Layer 4 of a small transformer language model trained on English Wikipedia (14 layers, counted from 0, width 128).
Take only the direct path to the model's output, skipping the later layers: a vector added to the residual stream pushes a token's score in proportion to its dot product with that token's output vector.

Output vectors of the tokens that the questions are about. A number n stands for n times 0.0038.
" government": 30 -119 85 87 187 -28 21 -29 168 -26 81 -67 -21 -163 36 11 53 0 1 3 -23 50 -23 -84 -30 9 12 49 -44 35 -73 -2 69 -63 -33 -30 7 116 31 88 -120 22 25 -49 20 -63 -25 120 -68 -23 -115 -97 -227 -74 197 54 -128 -13 7 42 73 54 -49 -10 27 13 -130 99 -65 24 40 35 -22 30 -113 3 13 36 -20 48 -89 -15 3 -9 -101 116 -75 40 -133 70 10 -78 -11 119 -41 -13 142 3 8 73 89 -132 -148 -24 -147 -66 -33 -151 91 188 -4 -34 29 29 133 57 -93 -10 -61 142 -101 141 -44 9 -85 11 207 45
"ased": 121 105 -74 150 -80 183 -56 8 -64 76 95 48 98 67 119 -92 -75 200 -81 -240 26 -149 -18 -46 -39 -40 111 174 -222 151 171 33 -42 147 108 8 141 -62 22 73 -43 28 -19 -98 98 -11 -24 -23 -5 253 -27 16 -96 135 45 -47 -164 83 -334 -87 97 16 -6 -32 143 39 -31 -117 -19 -16 12 -147 -141 -186 127 -5 -229 -5 -117 193 -57 -168 16 -237 -49 -12 47 -196 -187 106 175 -33 -216 -80 55 6 45 -63 -10 -78 -17 140 -138 36 -120 -67 -55 13 -112 164 25 -7 52 -39 191 40 96 -117 -48 167 10 226 69 78 59 -60 -74 112
"uth": -71 58 -2 36 -99 174 -23 150 -10 -2 -24 -27 30 25 26 -125 205 -20 -44 -99 9 25 72 24 36 104 -90 39 85 -25 32 40 -236 -50 -18 111 11 131 -18 -99 -18 62 -64 -52 -252 -84 -221 226 -128 -165 191 193 53 90 -58 14 -11 -85 -210 -43 102 237 -106 -164 -37 -144 -42 -80 -36 61 66 -181 -149 -51 -12 -38 -96 71 31 81 -16 -137 9 -139 -78 97 -62 -83 -21 156 -13 9 -68 -44 89 -13 -24 -51 232 9 121 69 -167 16 -35 -20 21 -161 -5 42 126 124 230 77 9 -61 118 -35 -80 -60 77 173 42 13 20 134 50 20
"ician": -88 -44 -240 179 291 253 74 -64 -7 -10 -25 -68 23 249 -43 -31 221 -257 -123 93 112 119 -27 -27 -236 23 -167 66 -44 110 108 40 59 -93 47 -68 -103 -16 -56 22 70 -1 104 225 70 -93 5 248 -209 -40 -9 13 -113 -82 138 -63 -109 91 -291 166 74 6 -144 -21 -71 104 -3 79 -116 -57 -238 13 -260 66 -302 -54 2 -93 9 33 107 198 9 -170 -131 24 -129 -20 -60 -195 -30 -119 -131 -106 129 149 -106 -116 182 23 -61 67 96 -135 -1 6 -84 -47 78 172 37 -69 302 -13 135 190 40 72 54 68 -115 252 -29 -168 -41 196 209 -118
"iment": 33 -171 13 66 10 90 82 141 -14 -3 135 -106 -53 -190 20 17 103 79 -194 126 144 -107 27 -26 -235 -97 235 -77 47 -39 169 22 -55 -235 -19 90 19 -19 -19 147 -44 -35 -170 90 -141 31 82 192 130 55 71 -91 2 -50 38 32 -90 231 -7 49 -159 35 -77 -245 72 84 -167 -102 -220 6 -124 35 -130 -31 -123 -117 -19 1 162 -27 100 77 13 -32 45 81 -180 123 -69 77 -3 122 -54 111 71 -109 136 -67 179 -147 -122 89 6 -223 -133 73 105 -45 -89 42 103 8 5 29 -24 -49 22 52 60 75 119 140 -93 -275 17 125 113 10
" second": 143 -12 -79 56 11 113 92 -25 85 105 25 34 -44 -5 -44 -21 -7 74 14 48 88 -157 -115 44 -10 94 -14 116 -31 47 62 1 -69 -81 -86 64 -6 -76 34 47 -40 -209 -11 -7 71 95 -18 -5 -146 185 -91 26 -6 -170 26 60 76 66 66 98 -16 -10 42 125 11 -162 -183 25 -81 90 39 -43 -64 -73 1 23 29 32 -78 41 -82 -41 6 53 -15 15 -55 70 -32 79 -88 -133 117 38 69 151 -65 -13 38 79 -75 28 129 -20 -165 -78 -28 13 -123 68 32 -39 44 27 97 -58 19 -87 26 -106 -57 105 27 -144 -47 40 -74 -79
"ig": 3 -48 10 -51 -43 105 -47 -34 -16 112 58 13 -21 -53 101 6 6 135 -6 82 -41 46 157 -15 -73 -123 -51 117 35 -110 164 9 110 -46 -168 52 -26 -128 -19 -41 152 -99 -9 120 -105 23 -20 67 50 166 8 1 -43 28 -118 -30 -73 91 -81 107 -296 104 63 -187 -52 66 -67 -114 -73 -63 132 -121 -60 -99 41 5 85 -10 105 12 -3 1 1 -15 -124 -105 -84 -37 3 52 1 -39 -208 -109 24 -78 -82 -65 69 -63 -2 -31 19 124 110 -153 182 82 63 62 94 -29 -113 167 137 62 161 227 -13 -43 -60 -24 -116 101 83 -29 -84 17
"ond": 111 -63 -37 213 -235 103 -81 -338 71 73 -33 86 24 -85 121 115 30 -43 -119 278 71 -103 20 57 8 112 17 -10 -119 5 -172 49 -143 -50 -92 -17 -143 -32 22 -29 167 112 5 41 58 163 -156 -118 41 106 -3 -2 -23 88 -35 -101 81 123 -112 -16 -81 59 -58 -87 -57 -54 -125 -167 24 120 25 -66 52 -92 -141 -60 123 29 125 -37 -37 -103 8 -153 -64 179 -240 18 -27 72 -96 0 80 130 117 95 136 141 99 -39 11 25 -19 77 91 -47 -10 -198 -124 -28 16 32 29 -123 195 -37 144 8 3 -60 -57 17 55 -44 72 -36 147 -46
"aking": -20 121 111 12 -18 242 -127 -159 26 116 -78 144 33 160 -181 72 -24 80 -65 -69 -137 36 -109 62 -175 186 -79 134 -148 118 -208 9 69 52 -81 -74 11 -26 -50 49 3 -19 -128 34 99 -44 -4 60 -50 95 32 71 -52 83 -104 -49 36 100 -189 25 -154 -78 -87 -160 119 43 93 250 13 26 -109 -66 -112 -175 42 -15 -184 15 -44 97 -206 -133 3 -48 -28 109 -181 -175 -71 122 96 50 -146 180 105 111 67 -17 -10 -26 145 87 3 -28 36 -71 -228 -87 45 40 125 -42 53 70 178 53 -61 41 -45 100 58 206 18 -187 -9 -57 153 77
"imately": 74 -169 -133 214 -10 45 61 90 124 103 -17 -240 -205 -74 -48 90 16 38 40 203 55 -27 -241 -72 -170 191 16 73 22 74 -106 15 -185 -67 -88 181 5 305 64 316 -207 33 63 101 153 140 -199 8 140 12 -161 -123 335 171 71 137 77 51 -474 266 -110 -38 57 39 24 60 142 105 -170 82 -41 27 -63 -113 -55 -130 -227 -68 -26 55 -203 -170 12 -135 12 131 -79 141 -29 219 -47 -4 -134 142 4 256 279 -145 88 -74 -90 69 -7 -177 147 -38 -52 -36 27 -37 159 -66 176 -44 -111 -298 -48 68 -84 33 -101 -30 32 -137 -314 22 235 -269
"atic": 214 -151 26 189 212 95 -123 -138 48 -5 85 -210 14 62 -81 186 257 -32 -57 82 27 14 -41 -36 -109 -15 -77 -96 -65 120 -33 30 52 -212 145 94 33 -77 -70 25 60 0 98 -13 -141 -152 -41 53 -85 -55 143 -60 11 -59 187 -199 -80 -73 -44 -74 -183 -8 52 -55 73 56 6 -43 -138 -84 -174 153 -205 -92 -158 23 -193 147 51 46 -9 -63 14 -155 -170 -20 -9 -57 -130 55 14 -7 21 62 -153 277 112 -67 75 32 -143 189 62 46 -3 0 -82 76 -48 -25 -1 172 66 -88 196 30 -65 45 25 62 59 131 270 -92 80 53 44 -10
"and": -67 84 115 -80 160 63 -47 -124 -46 26 -84 41 49 -37 -104 173 -105 81 -66 -10 -29 -11 209 26 -112 -59 179 -40 56 -52 -28 -15 -41 -12 -103 -60 -11 -203 -33 9 -76 -43 69 210 -35 -40 -212 170 -114 34 60 108 -76 147 150 -93 -34 122 -117 -163 -93 -49 63 -167 40 14 -55 51 1 -79 40 -49 -18 -149 -161 36 42 39 -61 -58 101 -159 -2 56 -7 -83 137 58 -74 -56 -70 81 39 144 17 -11 1 73 20 -12 -15 27 -159 32 130 -40 133 -63 -188 158 212 -83 116 -40 97 -35 -35 100 -51 4 129 15 4 29 -54 -7 45 140
"icated": -51 -59 -27 101 -59 215 109 4 112 116 -6 73 34 32 -158 86 156 -50 -93 157 160 78 -248 -61 -243 -152 152 -17 -128 138 208 21 218 -120 37 64 -216 160 15 60 54 12 -99 222 222 5 -24 196 -120 34 -61 50 88 -227 160 -110 -124 153 -56 144 105 -140 -69 -196 -55 200 -38 -22 -258 -145 -194 46 -66 -46 -16 -22 -10 -66 312 76 -175 4 8 -265 -80 81 -90 -147 15 -70 192 49 -227 28 59 146 -56 -132 41 -89 -46 21 -175 -72 -26 -84 -145 55 153 -48 207 -84 28 -95 -2 38 67 11 76 3 -161 184 128 -79 -131 55 37 58
" den": -63 -26 13 96 36 107 87 39 -95 72 -21 -42 -98 74 -124 0 -43 -125 -2 -7 89 25 -62 33 55 -108 75 -52 -22 171 52 10 -120 -2 47 18 44 69 82 -76 -107 7 57 24 -42 -11 24 48 -116 -31 -67 99 29 -238 117 20 -33 169 -32 52 -50 -33 9 24 -24 164 -18 -43 5 -28 -3 -16 -186 59 73 -65 66 123 2 -37 -103 -80 3 -73 -51 67 -42 -67 124 0 158 -2 -30 -8 65 -65 106 23 -65 111 112 -119 43 -24 -117 -103 -108 -176 113 -44 81 8 45 5 141 -29 37 141 2 44 -33 -85 -78 -119 -152 -34 123 56
"ournal": 356 -258 -144 22 110 11 104 -86 119 57 342 -142 80 -52 -131 -102 54 -13 -58 22 245 144 -24 -26 -189 81 -180 132 37 45 1 54 -54 -2 -30 21 240 105 -44 -3 74 -1 -60 -12 117 -237 -178 -5 -101 -2 -79 -8 -110 20 125 54 -228 19 -97 229 108 56 -173 -93 -209 -131 -158 72 77 98 -253 -72 -177 37 -80 -79 -101 144 -23 150 -101 28 15 -179 -38 15 -97 -61 28 36 60 18 -2 313 199 -108 140 6 127 21 66 -15 -224 64 -156 15 -17 38 127 -122 113 -26 8 0 104 126 -39 -17 -90 -15 -40 -87 212 -105 -99 59 52 94
"ender": 29 112 -88 166 75 -81 111 -159 -79 -48 -96 -98 -43 150 -66 117 -255 122 12 295 55 24 66 164 -210 -10 49 -24 -84 -44 19 10 217 -69 -116 -14 113 99 46 85 -21 45 68 27 -105 -156 -240 73 -34 103 152 67 21 49 -2 -32 54 71 -165 98 -103 -67 -131 -152 -95 7 -26 13 -150 -129 -86 -41 -61 -136 -8 -48 -83 -25 160 120 -59 112 7 32 -188 137 -118 -24 -87 38 223 -28 170 41 -55 33 44 -86 -9 -212 86 283 -40 64 -64 -87 133 -63 188 114 4 -16 -16 124 47 -41 -35 -64 -67 -120 60 -64 -6 -92 56 -107 50 118
"led": -58 -104 -213 24 71 61 -48 -289 154 58 4 -184 90 193 64 -102 176 -86 197 -9 262 -189 -13 -1 -179 -71 197 62 -21 139 82 0 -144 37 -68 -23 -113 243 36 79 -100 -41 33 -52 -21 240 -14 78 103 -174 -93 1 27 -30 -21 -31 -196 97 -297 -6 -75 -84 42 -138 -88 -18 -16 -22 62 199 -141 -66 -7 -57 212 16 -5 -6 152 -36 -7 -192 4 -31 -45 98 -22 -122 89 7 110 59 -52 7 26 133 -93 -102 -79 -52 -80 159 -44 -4 180 7 -131 148 103 160 237 40 -33 -239 -24 125 21 -15 4 73 4 -125 -54 -53 -57 15 19 89
"art": 83 -149 -49 -60 62 37 31 -131 40 -17 11 -107 165 -46 -99 86 -3 -163 13 122 -127 -12 6 51 -18 -8 45 1 4 -47 45 17 -10 -172 -97 -83 50 9 14 -3 52 -27 -85 6 -32 -34 136 208 -57 120 -73 35 -69 41 250 42 61 72 -157 -207 -190 170 27 -154 149 -56 -52 93 40 17 37 -46 -87 -66 -101 1 -152 -53 37 97 -10 -85 9 30 -89 -160 148 -151 -16 40 0 95 65 61 -120 91 -10 11 -256 58 -49 224 -177 98 27 37 -10 89 26 -30 99 37 69 17 40 6 74 44 11 55 -13 -103 -32 -76 173 23 24 122

Each question shows what one neuron of this layer's MLP adds at an activation of 1. A number n stands for n times 0.0016.

n380: -64 10 -190 28 -18 -12 -2 39 43 -117 -25 120 55 -64 -12 76 30 -49 85 -78 95 -90 -54 -13 325 -8 95 -137 66 -110 -53 8 64 -105 41 17 2 97 16 -79 26 -19 -5 -171 -2 -29 40 -110 57 99 46 -127 7 -169 161 -55 70 -57 -145 -10 22 -147 -33 83 -5 -75 8 117 -8 20 110 -11 -34 89 7 184 109 160 -90 110 38 49 92 36 -149 15 90 43 34 -83 -212 -20 145 -11 -3 -15 -10 34 -26 -63 -12 55 -53 -37 -16 93 -23 71 -22 -35 -100 -41 5 20 50 20 53 -31 142 -87 71 69 -157 -30 82 -143 -126 -39
Pushed up most: " second"

n134: -62 -117 -61 119 -29 25 -8 52 52 100 -175 161 131 20 -5 -93 100 8 50 -284 -70 -28 -43 77 174 134 77 30 17 66 92 -35 -23 47 135 -30 -67 -92 2 41 111 51 62 -3 47 -99 -235 -182 6 65 6 58 180 166 -92 -3 -52 -73 79 50 6 55 135 -66 -135 -17 -6 -117 -97 -108 -17 118 70 9 97 -91 132 24 111 -3 -26 39 71 138 -15 40 -190 -38 96 71 -95 29 -57 -156 0 -57 22 -77 3 177 -119 -32 0 -89 230 -16 -12 142 -189 -96 -55 -8 -77 110 -284 -189 -57 8 41 41 40 90 49 69 -49 6 30 -3
Which of these tokens does it push down most? "art"

n493: 28 0 -125 60 -101 -146 57 -16 80 -90 -110 92 11 86 115 151 30 -80 101 93 -103 -193 -12 19 94 60 -34 -132 11 -37 -94 99 -79 -191 72 -141 -40 153 18 72 -22 59 206 16 -5 63 -30 42 54 -140 -119 -107 -3 -102 -15 -27 -18 -50 152 -99 11 78 94 -5 -72 -60 55 124 11 -89 39 -144 168 6 -8 -95 98 -23 -49 -55 -82 64 63 25 -266 -64 63 57 -75 138 64 -196 14 15 112 -63 53 48 63 50 15 107 69 -117 -49 0 -145 108 -43 27 -182 -50 115 -14 147 69 139 28 -20 36 66 -169 -23 60 -3 110 0 45
Pushed up most: "ond"

n86: 86 -48 -139 -64 -163 -39 -66 99 -103 -23 -46 187 -77 57 -47 -11 -117 -42 -25 155 94 -52 -37 28 137 25 33 -6 2 -81 -83 89 -16 -11 109 -62 6 -38 12 16 -35 -45 31 62 46 36 -67 -24 -68 -78 -2 -57 -63 -34 -34 -12 113 -139 -6 -7 58 -9 -55 -12 124 17 6 0 20 -2 -79 124 63 -72 -100 -38 106 -27 -36 10 -107 -19 57 -58 47 113 -105 37 -51 18 61 -156 66 -90 33 -37 48 14 -81 84 -36 -65 128 -8 -11 115 -35 -65 -30 -100 49 91 71 60 -52 90 88 191 51 97 -22 -7 -7 -52 -73 -33 67 -49
Pushed up most: "ond"

n102: -58 -89 -3 -123 117 5 65 34 56 -17 -59 74 34 -56 126 74 -109 121 109 -35 -15 -5 -30 -43 -96 -85 41 64 -99 53 77 80 -7 22 14 -143 -69 8 -17 -7 -85 -72 -22 -5 63 32 8 -57 -80 -13 -126 100 -145 -72 113 28 77 132 -96 63 -17 3 -56 -16 -185 -23 11 132 41 -148 -8 13 32 126 -148 36 55 -146 -19 56 -51 -71 -26 60 139 -307 59 -63 -70 128 87 -99 65 -25 71 33 -54 -61 10 140 -113 3 175 -15 121 -168 -2 -74 13 102 -79 -73 85 -31 113 121 -13 -40 83 167 107 -94 -11 84 -61 3 68 52
Which of these tokens does it push down most? "uth"

n445: -88 135 -13 -109 -161 -168 -14 -74 38 196 75 122 -34 -84 -28 89 108 20 64 -83 -38 159 -137 -22 40 -89 -27 -119 63 13 76 96 124 -71 88 -48 -54 52 11 0 43 -38 -97 -64 72 129 25 -124 -59 209 -81 -235 -54 -12 -25 -14 -172 36 55 86 -106 88 50 48 27 -37 26 64 -53 45 120 5 -7 116 16 143 9 -24 -60 -51 45 -95 41 18 13 -70 -40 -50 -8 -10 -59 -178 -15 57 -30 -150 43 -70 72 -22 -5 -36 93 -39 61 -5 46 -109 -7 141 -110 -45 17 57 -42 23 76 96 -108 -28 70 44 38 58 36 -205 -72 46
Pushed up most: "ig"

n494: -54 19 10 -69 57 63 157 -88 -29 68 -6 -196 -63 -154 -36 -80 -181 3 -118 14 122 -202 -173 -117 40 -83 69 52 197 -185 -26 -28 80 120 -132 70 43 -82 -6 60 6 117 165 63 24 -60 -116 -116 -100 -16 -23 80 33 3 -68 -28 197 -36 -16 7 44 149 -150 -41 58 -190 26 -4 60 -194 158 -77 -6 55 -51 134 -117 -21 67 184 -29 145 17 75 -208 89 -141 279 -198 174 -112 -3 -66 -17 48 -19 37 -3 -55 -43 159 -16 188 71 165 147 -32 -79 88 66 85 -64 15 -16 -168 -35 66 65 26 -155 248 -10 0 131 34 -83 -186 -197
Pushed up most: "ender"

n344: 61 8 -14 117 0 -165 8 95 14 -81 97 -20 -59 68 63 104 94 -65 -34 224 155 -40 -63 -40 -83 -107 -148 -42 -64 11 52 24 58 -34 62 10 -29 -173 3 -51 -44 -3 84 82 -96 17 69 147 108 86 63 30 8 137 137 32 5 77 -56 -39 -3 174 35 72 142 118 -52 -113 -221 160 25 142 -34 -114 23 38 68 -125 -203 -26 -184 78 42 -110 67 59 159 -56 22 -69 87 -46 -159 -44 16 -156 47 -109 -56 49 65 -22 50 -68 159 130 47 33 -130 -103 -84 -23 -119 -56 -53 -65 -17 -23 -91 -27 121 0 -153 -27 13 -18 -97 82
Which of these tokens does it push down most? "aking"

n306: -20 117 -44 3 145 137 -201 9 25 -71 -160 10 115 -44 12 90 37 -45 -185 59 237 3 -92 -37 -21 154 177 -110 49 163 28 -39 -33 275 7 41 111 -10 -15 -9 -28 221 -49 112 35 32 40 174 48 16 59 15 -3 -48 31 -127 -126 -178 -213 -45 -3 -98 46 -68 8 43 -30 -102 -43 -47 -87 -205 114 16 -23 -69 -9 105 -109 59 19 69 66 35 22 293 -29 143 157 -73 -159 -123 -46 0 -129 -21 30 -192 0 -151 -20 -209 10 42 3 -160 -114 -60 -18 82 82 -123 -65 -63 19 -69 -13 147 182 9 25 -117 105 -102 68 154 -114 -141
Which of these tokens does it push down most? "art"

n426: -92 46 32 -94 9 -6 106 82 101 -105 98 -53 167 -55 24 -152 111 -11 89 -125 38 -99 12 -34 145 -120 13 105 -111 69 -66 33 10 -44 110 14 -3 -154 10 -54 257 135 67 -42 107 172 45 -58 -25 -165 -20 -6 62 -34 40 40 -153 -157 0 104 -51 103 101 -55 -29 -97 2 -70 -126 54 -64 -182 56 6 -129 -112 -221 -133 -111 -53 86 -89 75 -50 -15 -13 30 -95 199 -9 31 11 59 0 -52 54 -19 104 27 102 141 -145 79 -17 221 30 140 47 90 -138 -83 -44 3 -2 -122 -151 164 -94 -64 -131 137 -78 -40 -35 212 9 46 32
Which of these tokens does it push down most? "ender"

n49: -155 -26 98 -169 -55 -16 -27 -89 -255 -6 0 125 20 13 18 211 102 -34 67 55 -172 3 106 -51 129 -13 -35 -31 -144 -77 -162 -35 116 12 32 58 -78 3 33 52 -23 49 -124 -28 -71 7 60 -23 57 -112 -75 3 3 -31 95 31 -116 36 19 -203 22 34 -19 44 -108 -29 48 81 100 110 -55 149 -119 -133 238 -51 -97 -6 104 127 93 -131 115 171 3 -52 -14 -21 -52 229 241 -42 -127 185 -6 29 -182 -164 -269 -25 -176 -43 -225 190 27 -88 129 7 183 41 -62 -61 25 84 -46 156 47 27 -82 -55 -29 -35 41 -264 -9 213 133 -23
Which three tokens does it push up most, strongest first? "art", "aking", "led"

n176: -87 86 -35 11 -9 -88 -5 52 72 -97 -175 -142 -72 -101 75 81 80 217 20 15 -70 -80 6 -111 63 129 -59 -25 -117 161 171 67 36 -117 -60 -66 45 -74 10 65 -12 95 -27 -23 148 -178 28 113 76 -77 73 20 -11 158 -114 0 -175 -245 43 -24 101 149 -35 145 104 -68 13 266 123 -90 -169 -39 42 -119 22 51 30 81 63 -119 0 70 0 126 48 -93 24 -49 -158 30 -76 -237 -65 -134 -37 140 63 33 55 64 24 15 72 -64 -21 -19 -70 211 -6 -164 -6 -5 74 -65 -50 -84 -116 110 79 44 -32 103 -15 193 -11 44 27 -73
Pushed up most: "atic"

n178: -7 15 -138 -52 -20 -72 90 2 58 -53 -30 149 18 43 -40 21 100 -24 15 54 33 -182 -115 90 -35 45 36 -104 -13 -26 -119 34 -20 76 -16 -65 37 -208 -22 -62 -51 -38 59 -5 19 -37 17 -150 96 31 -51 -10 -68 116 70 -63 -14 84 87 73 -91 -35 73 228 -105 -77 -11 -97 -146 -86 -77 -103 32 -33 -82 -115 -54 59 76 12 -35 24 98 28 -47 -90 -29 48 18 158 71 173 15 8 111 73 -22 118 12 51 -144 -130 -14 163 204 57 13 -18 -40 7 89 5 17 105 107 -23 37 117 -198 -31 -48 -180 48 81 -2 -25 -75 69
Pushed up most: "ond"

n463: -5 49 -69 98 190 -108 113 25 126 -25 -123 -149 -35 -16 19 46 -114 -56 -9 -53 34 72 97 119 30 84 -54 -65 -36 -5 86 -7 -16 0 17 196 83 -67 6 37 40 12 -115 -31 -32 -224 213 -68 41 -93 47 -34 -146 56 -115 90 -45 -90 154 -38 56 132 44 33 9 -28 8 66 47 28 -69 82 -68 -92 -54 -97 -34 64 -112 -53 60 76 -24 -75 0 -42 205 27 -226 -67 -81 70 136 -65 -52 36 165 -54 47 23 65 -43 -128 68 228 108 -100 -83 38 -69 -92 47 -37 59 -70 40 -76 -126 8 -40 78 -25 153 8 97 -42 -102 -40
Pushed up most: "atic"

n135: -84 75 191 165 47 60 89 69 -189 -18 85 18 127 19 -110 98 16 -55 84 35 21 5 -60 21 -8 73 -44 84 -49 -88 -57 71 59 -100 100 52 32 2 -23 35 -12 80 -27 -25 -70 -22 77 -76 76 -80 -50 104 73 -32 -106 -196 -141 -143 -70 -58 58 -25 -21 -9 68 -77 40 21 -40 -32 79 27 50 -54 -11 -149 33 38 -98 -97 2 39 -24 -22 -80 5 44 -134 72 -153 -48 -14 134 -128 -190 33 -56 -98 -94 -86 107 -48 -57 2 -52 11 37 -41 2 95 -30 27 36 85 56 -74 5 37 19 -26 73 110 50 33 83 -31 142 -122
Pushed up most: "atic"

n106: -53 30 -133 30 -39 -24 34 -77 12 -29 9 -222 -87 -175 234 -159 -27 26 -138 -121 -54 -192 -83 -187 -17 -34 3 124 -39 217 150 -24 16 87 -293 -31 136 -28 -19 8 3 -28 98 0 46 31 -62 9 105 187 115 261 -14 6 -16 -168 133 -6 -44 117 70 206 -84 -19 -35 107 49 99 101 -27 -263 -110 44 24 0 -117 -11 -3 -65 -37 200 35 70 -52 -56 149 -50 -128 -97 9 9 -33 -124 23 152 21 -131 -22 -102 -46 44 114 82 -124 -57 42 -30 -34 82 18 134 -34 94 19 117 -18 -158 164 -55 45 71 42 -93 12 31 -71 -152 -55
Pushed up most: "ased"

n84: -87 14 -97 11 27 32 -23 -179 -79 -142 98 -132 -23 -168 97 -205 147 -93 -60 113 3 -51 -116 -35 -3 60 98 153 24 -82 -36 -49 -34 79 30 21 -98 -8 29 170 -36 51 192 -72 84 6 -73 -55 16 -95 -22 -80 69 134 -20 -47 36 103 100 -76 -8 -12 71 -55 -87 -65 130 78 95 -61 -89 -78 66 19 13 -140 154 70 0 -155 27 0 53 -78 14 -92 -3 36 -247 -8 0 -46 43 56 104 -5 -44 -59 -80 11 15 183 155 74 -89 111 -41 200 150 -40 114 -138 -21 -10 118 66 -159 -54 17 -3 -16 0 -61 118 -55 139 -133 -83
Pushed up most: "led"

n239: 22 46 110 -68 30 -43 130 -113 28 -13 133 49 -57 -72 -56 -86 -55 62 -24 -37 49 45 -61 30 131 5 64 -42 73 21 101 0 122 82 58 -116 -114 159 18 -69 7 41 -65 -104 -94 58 63 -65 -2 66 -23 -2 -41 -79 -40 22 -15 116 -111 19 -36 85 -16 -40 -48 -171 -3 -83 76 -136 70 -63 4 -102 -17 -4 144 22 -103 -102 -9 104 55 -21 43 -21 125 78 9 -191 -25 -46 158 -30 53 5 35 -14 -59 -15 -81 -172 -8 122 73 -30 69 -33 43 0 -15 192 48 31 -80 9 62 92 101 16 -87 -72 -78 48 -24 -95 -75 -26
Pushed up most: "ig"

n315: 118 -44 -80 -75 -51 5 -31 -4 88 91 -146 -102 -82 23 -6 99 67 65 -104 12 42 121 -34 57 -124 -14 17 -65 21 38 -30 -14 -91 63 38 15 -40 67 7 57 -19 -9 63 138 124 44 14 79 -43 69 -112 125 -182 -38 -6 103 -105 28 -57 55 16 -61 -90 -8 -130 -34 -59 48 -16 -31 70 15 -34 -49 61 50 69 4 0 0 157 25 154 102 167 3 -46 13 31 21 -70 7 -77 45 -120 48 -157 -38 -191 -94 4 -117 -104 -105 0 105 -37 -57 -82 2 30 -4 2 -10 83 82 12 -50 -7 136 39 105 62 -65 97 50 25 -117
Which two tokens does it push up most, strongest first? "ician", "icated"

n46: 42 22 -18 32 114 -95 94 59 -95 -96 -10 91 41 5 -37 106 27 -111 -117 -82 20 61 -140 -86 -48 -41 9 -26 89 -28 -122 30 -111 -60 -130 104 -67 -51 7 -115 124 -98 -26 -85 119 -81 -135 38 -31 -41 -75 27 -53 70 82 13 19 -71 7 185 -17 79 120 -45 11 -84 74 -38 -50 -145 15 180 142 32 30 53 65 -54 -111 24 42 -41 50 15 149 -104 99 106 18 -5 -10 2 108 -54 0 -86 -14 -26 66 -67 -197 115 141 60 -76 66 73 -72 202 -27 151 -2 -130 -33 -49 28 69 86 -61 70 67 -110 -175 2 17 -13 -34 106
Pushed up most: "and"

n371: -164 135 53 -101 -41 190 16 278 105 5 -61 -47 149 78 -165 46 230 53 86 -12 -22 -183 59 214 63 -83 -94 90 -77 -29 0 52 -124 -99 -81 -121 99 20 -22 -8 98 130 -65 -81 -92 -14 -3 0 -86 56 126 -194 67 -76 51 -108 -42 -115 3 94 59 -53 125 -43 3 -71 -37 -42 -94 -25 56 6 30 19 -26 33 -57 52 20 218 -149 11 22 6 -151 -22 -38 60 31 -45 24 5 -73 84 19 145 98 -114 13 -3 -13 -79 90 110 -29 26 -90 -28 27 57 24 -92 121 45 9 -64 140 -134 39 53 -124 -111 88 -55 143 -15 3 78
Which of these tokens does it push down most? "and"

n451: -59 20 119 -79 -12 -17 -59 83 -115 17 37 91 -112 -63 -65 57 -77 -97 164 -101 25 -47 64 52 20 10 -76 -75 55 -111 38 82 29 -77 25 -183 -22 95 14 9 18 -73 59 -93 -36 -52 27 33 85 -28 89 80 -91 10 58 38 0 43 -77 54 -10 -21 8 -46 48 -20 2 58 -15 -47 73 -21 160 -216 -75 -42 -110 87 -63 149 -120 65 40 56 165 -185 10 24 25 51 173 117 93 -19 -82 17 48 -137 -33 31 -157 110 273 128 -24 40 10 -90 -56 -103 -8 -121 14 -50 -111 114 26 131 46 43 110 41 29 -48 -115 133 53 -28
Pushed up most: "art"

n302: -59 74 54 -59 -18 -35 -234 -43 105 -181 -81 93 -22 72 61 81 -71 -127 134 70 51 -142 25 -3 -72 -112 96 -11 74 65 -63 234 -27 -32 36 17 116 -160 -21 -107 197 -129 22 -70 60 100 -68 -96 47 0 84 87 -14 175 44 -6 -20 12 174 -34 -50 82 -96 -71 0 112 53 66 -3 53 33 6 87 -72 92 117 -20 20 -68 63 -122 78 34 18 92 41 50 85 -30 -126 -15 -77 76 -113 -95 -196 -120 9 57 -43 -30 -3 -160 -43 -104 -59 -182 -6 32 219 -45 -258 -37 135 -98 -63 -59 6 -109 -112 187 -52 -134 102 88 110 136 79
Which two tokens does it push up most, strongest first? "and", "ender"

n116: -47 -182 -5 9 -81 58 -21 60 2 52 -25 -124 -124 -84 152 7 -60 87 101 45 -23 60 -12 -69 44 -70 -77 -132 43 -2 23 11 -14 65 66 -2 -37 7 -31 -6 -60 6 -36 75 -19 -66 58 27 -90 -62 66 50 -93 -33 6 63 6 53 149 37 68 -157 45 -78 -4 -38 -96 -206 -128 -44 -135 -24 121 -29 -27 8 68 45 -136 121 52 26 30 2 -5 -63 -19 32 -2 -74 40 132 22 64 -110 85 -2 -47 19 141 -73 9 0 22 28 -83 -53 70 -46 -9 53 141 80 30 -119 41 140 86 51 175 72 100 -22 -115 -35 88 -36 69
Which of these tokens does it push down most? "aking"

n215: -31 81 -142 101 79 -124 -33 -51 61 -184 -30 131 15 -122 59 -15 -77 -27 -134 52 189 95 -20 169 0 0 -46 198 28 111 47 19 -31 -52 -20 -51 29 -31 16 51 71 -18 2 -5 208 -61 -32 115 169 -88 144 -2 15 -23 -77 -13 -71 9 -157 -5 -39 -12 -101 -13 -47 -67 9 -18 16 29 2 -20 -57 75 -4 128 -88 9 107 -63 -129 32 27 55 -89 43 -100 62 29 130 18 -104 -145 -61 30 -32 51 99 -49 -2 80 2 -120 70 -145 7 -63 17 0 -27 15 -20 -13 -15 -60 33 -53 -52 126 76 47 -157 -22 23 -4 -23 -35 -7
Which three tokens does it push up most, strongest first? "ournal", "ender", "led"

n234: -61 -9 -73 -25 -85 25 -72 -75 -63 -56 0 62 -86 109 2 -12 -16 25 35 177 19 -155 -61 -9 -26 -10 27 111 -7 34 0 -43 -75 85 113 -44 101 -112 -31 44 -80 -131 91 -181 27 7 25 -12 187 -99 42 35 45 99 -32 -145 88 -2 132 -148 -43 -49 -74 78 25 62 21 145 -65 50 -105 92 38 28 -76 -24 -106 -109 7 82 125 2 104 28 -43 40 -7 147 -75 76 -90 55 -89 -8 -46 0 18 57 0 -47 141 29 53 38 -83 -57 8 -93 -102 -41 20 94 29 51 145 96 -36 -84 16 -110 -28 -75 86 60 29 -75 -49 -9
Which of these tokens does it push down most? "icated"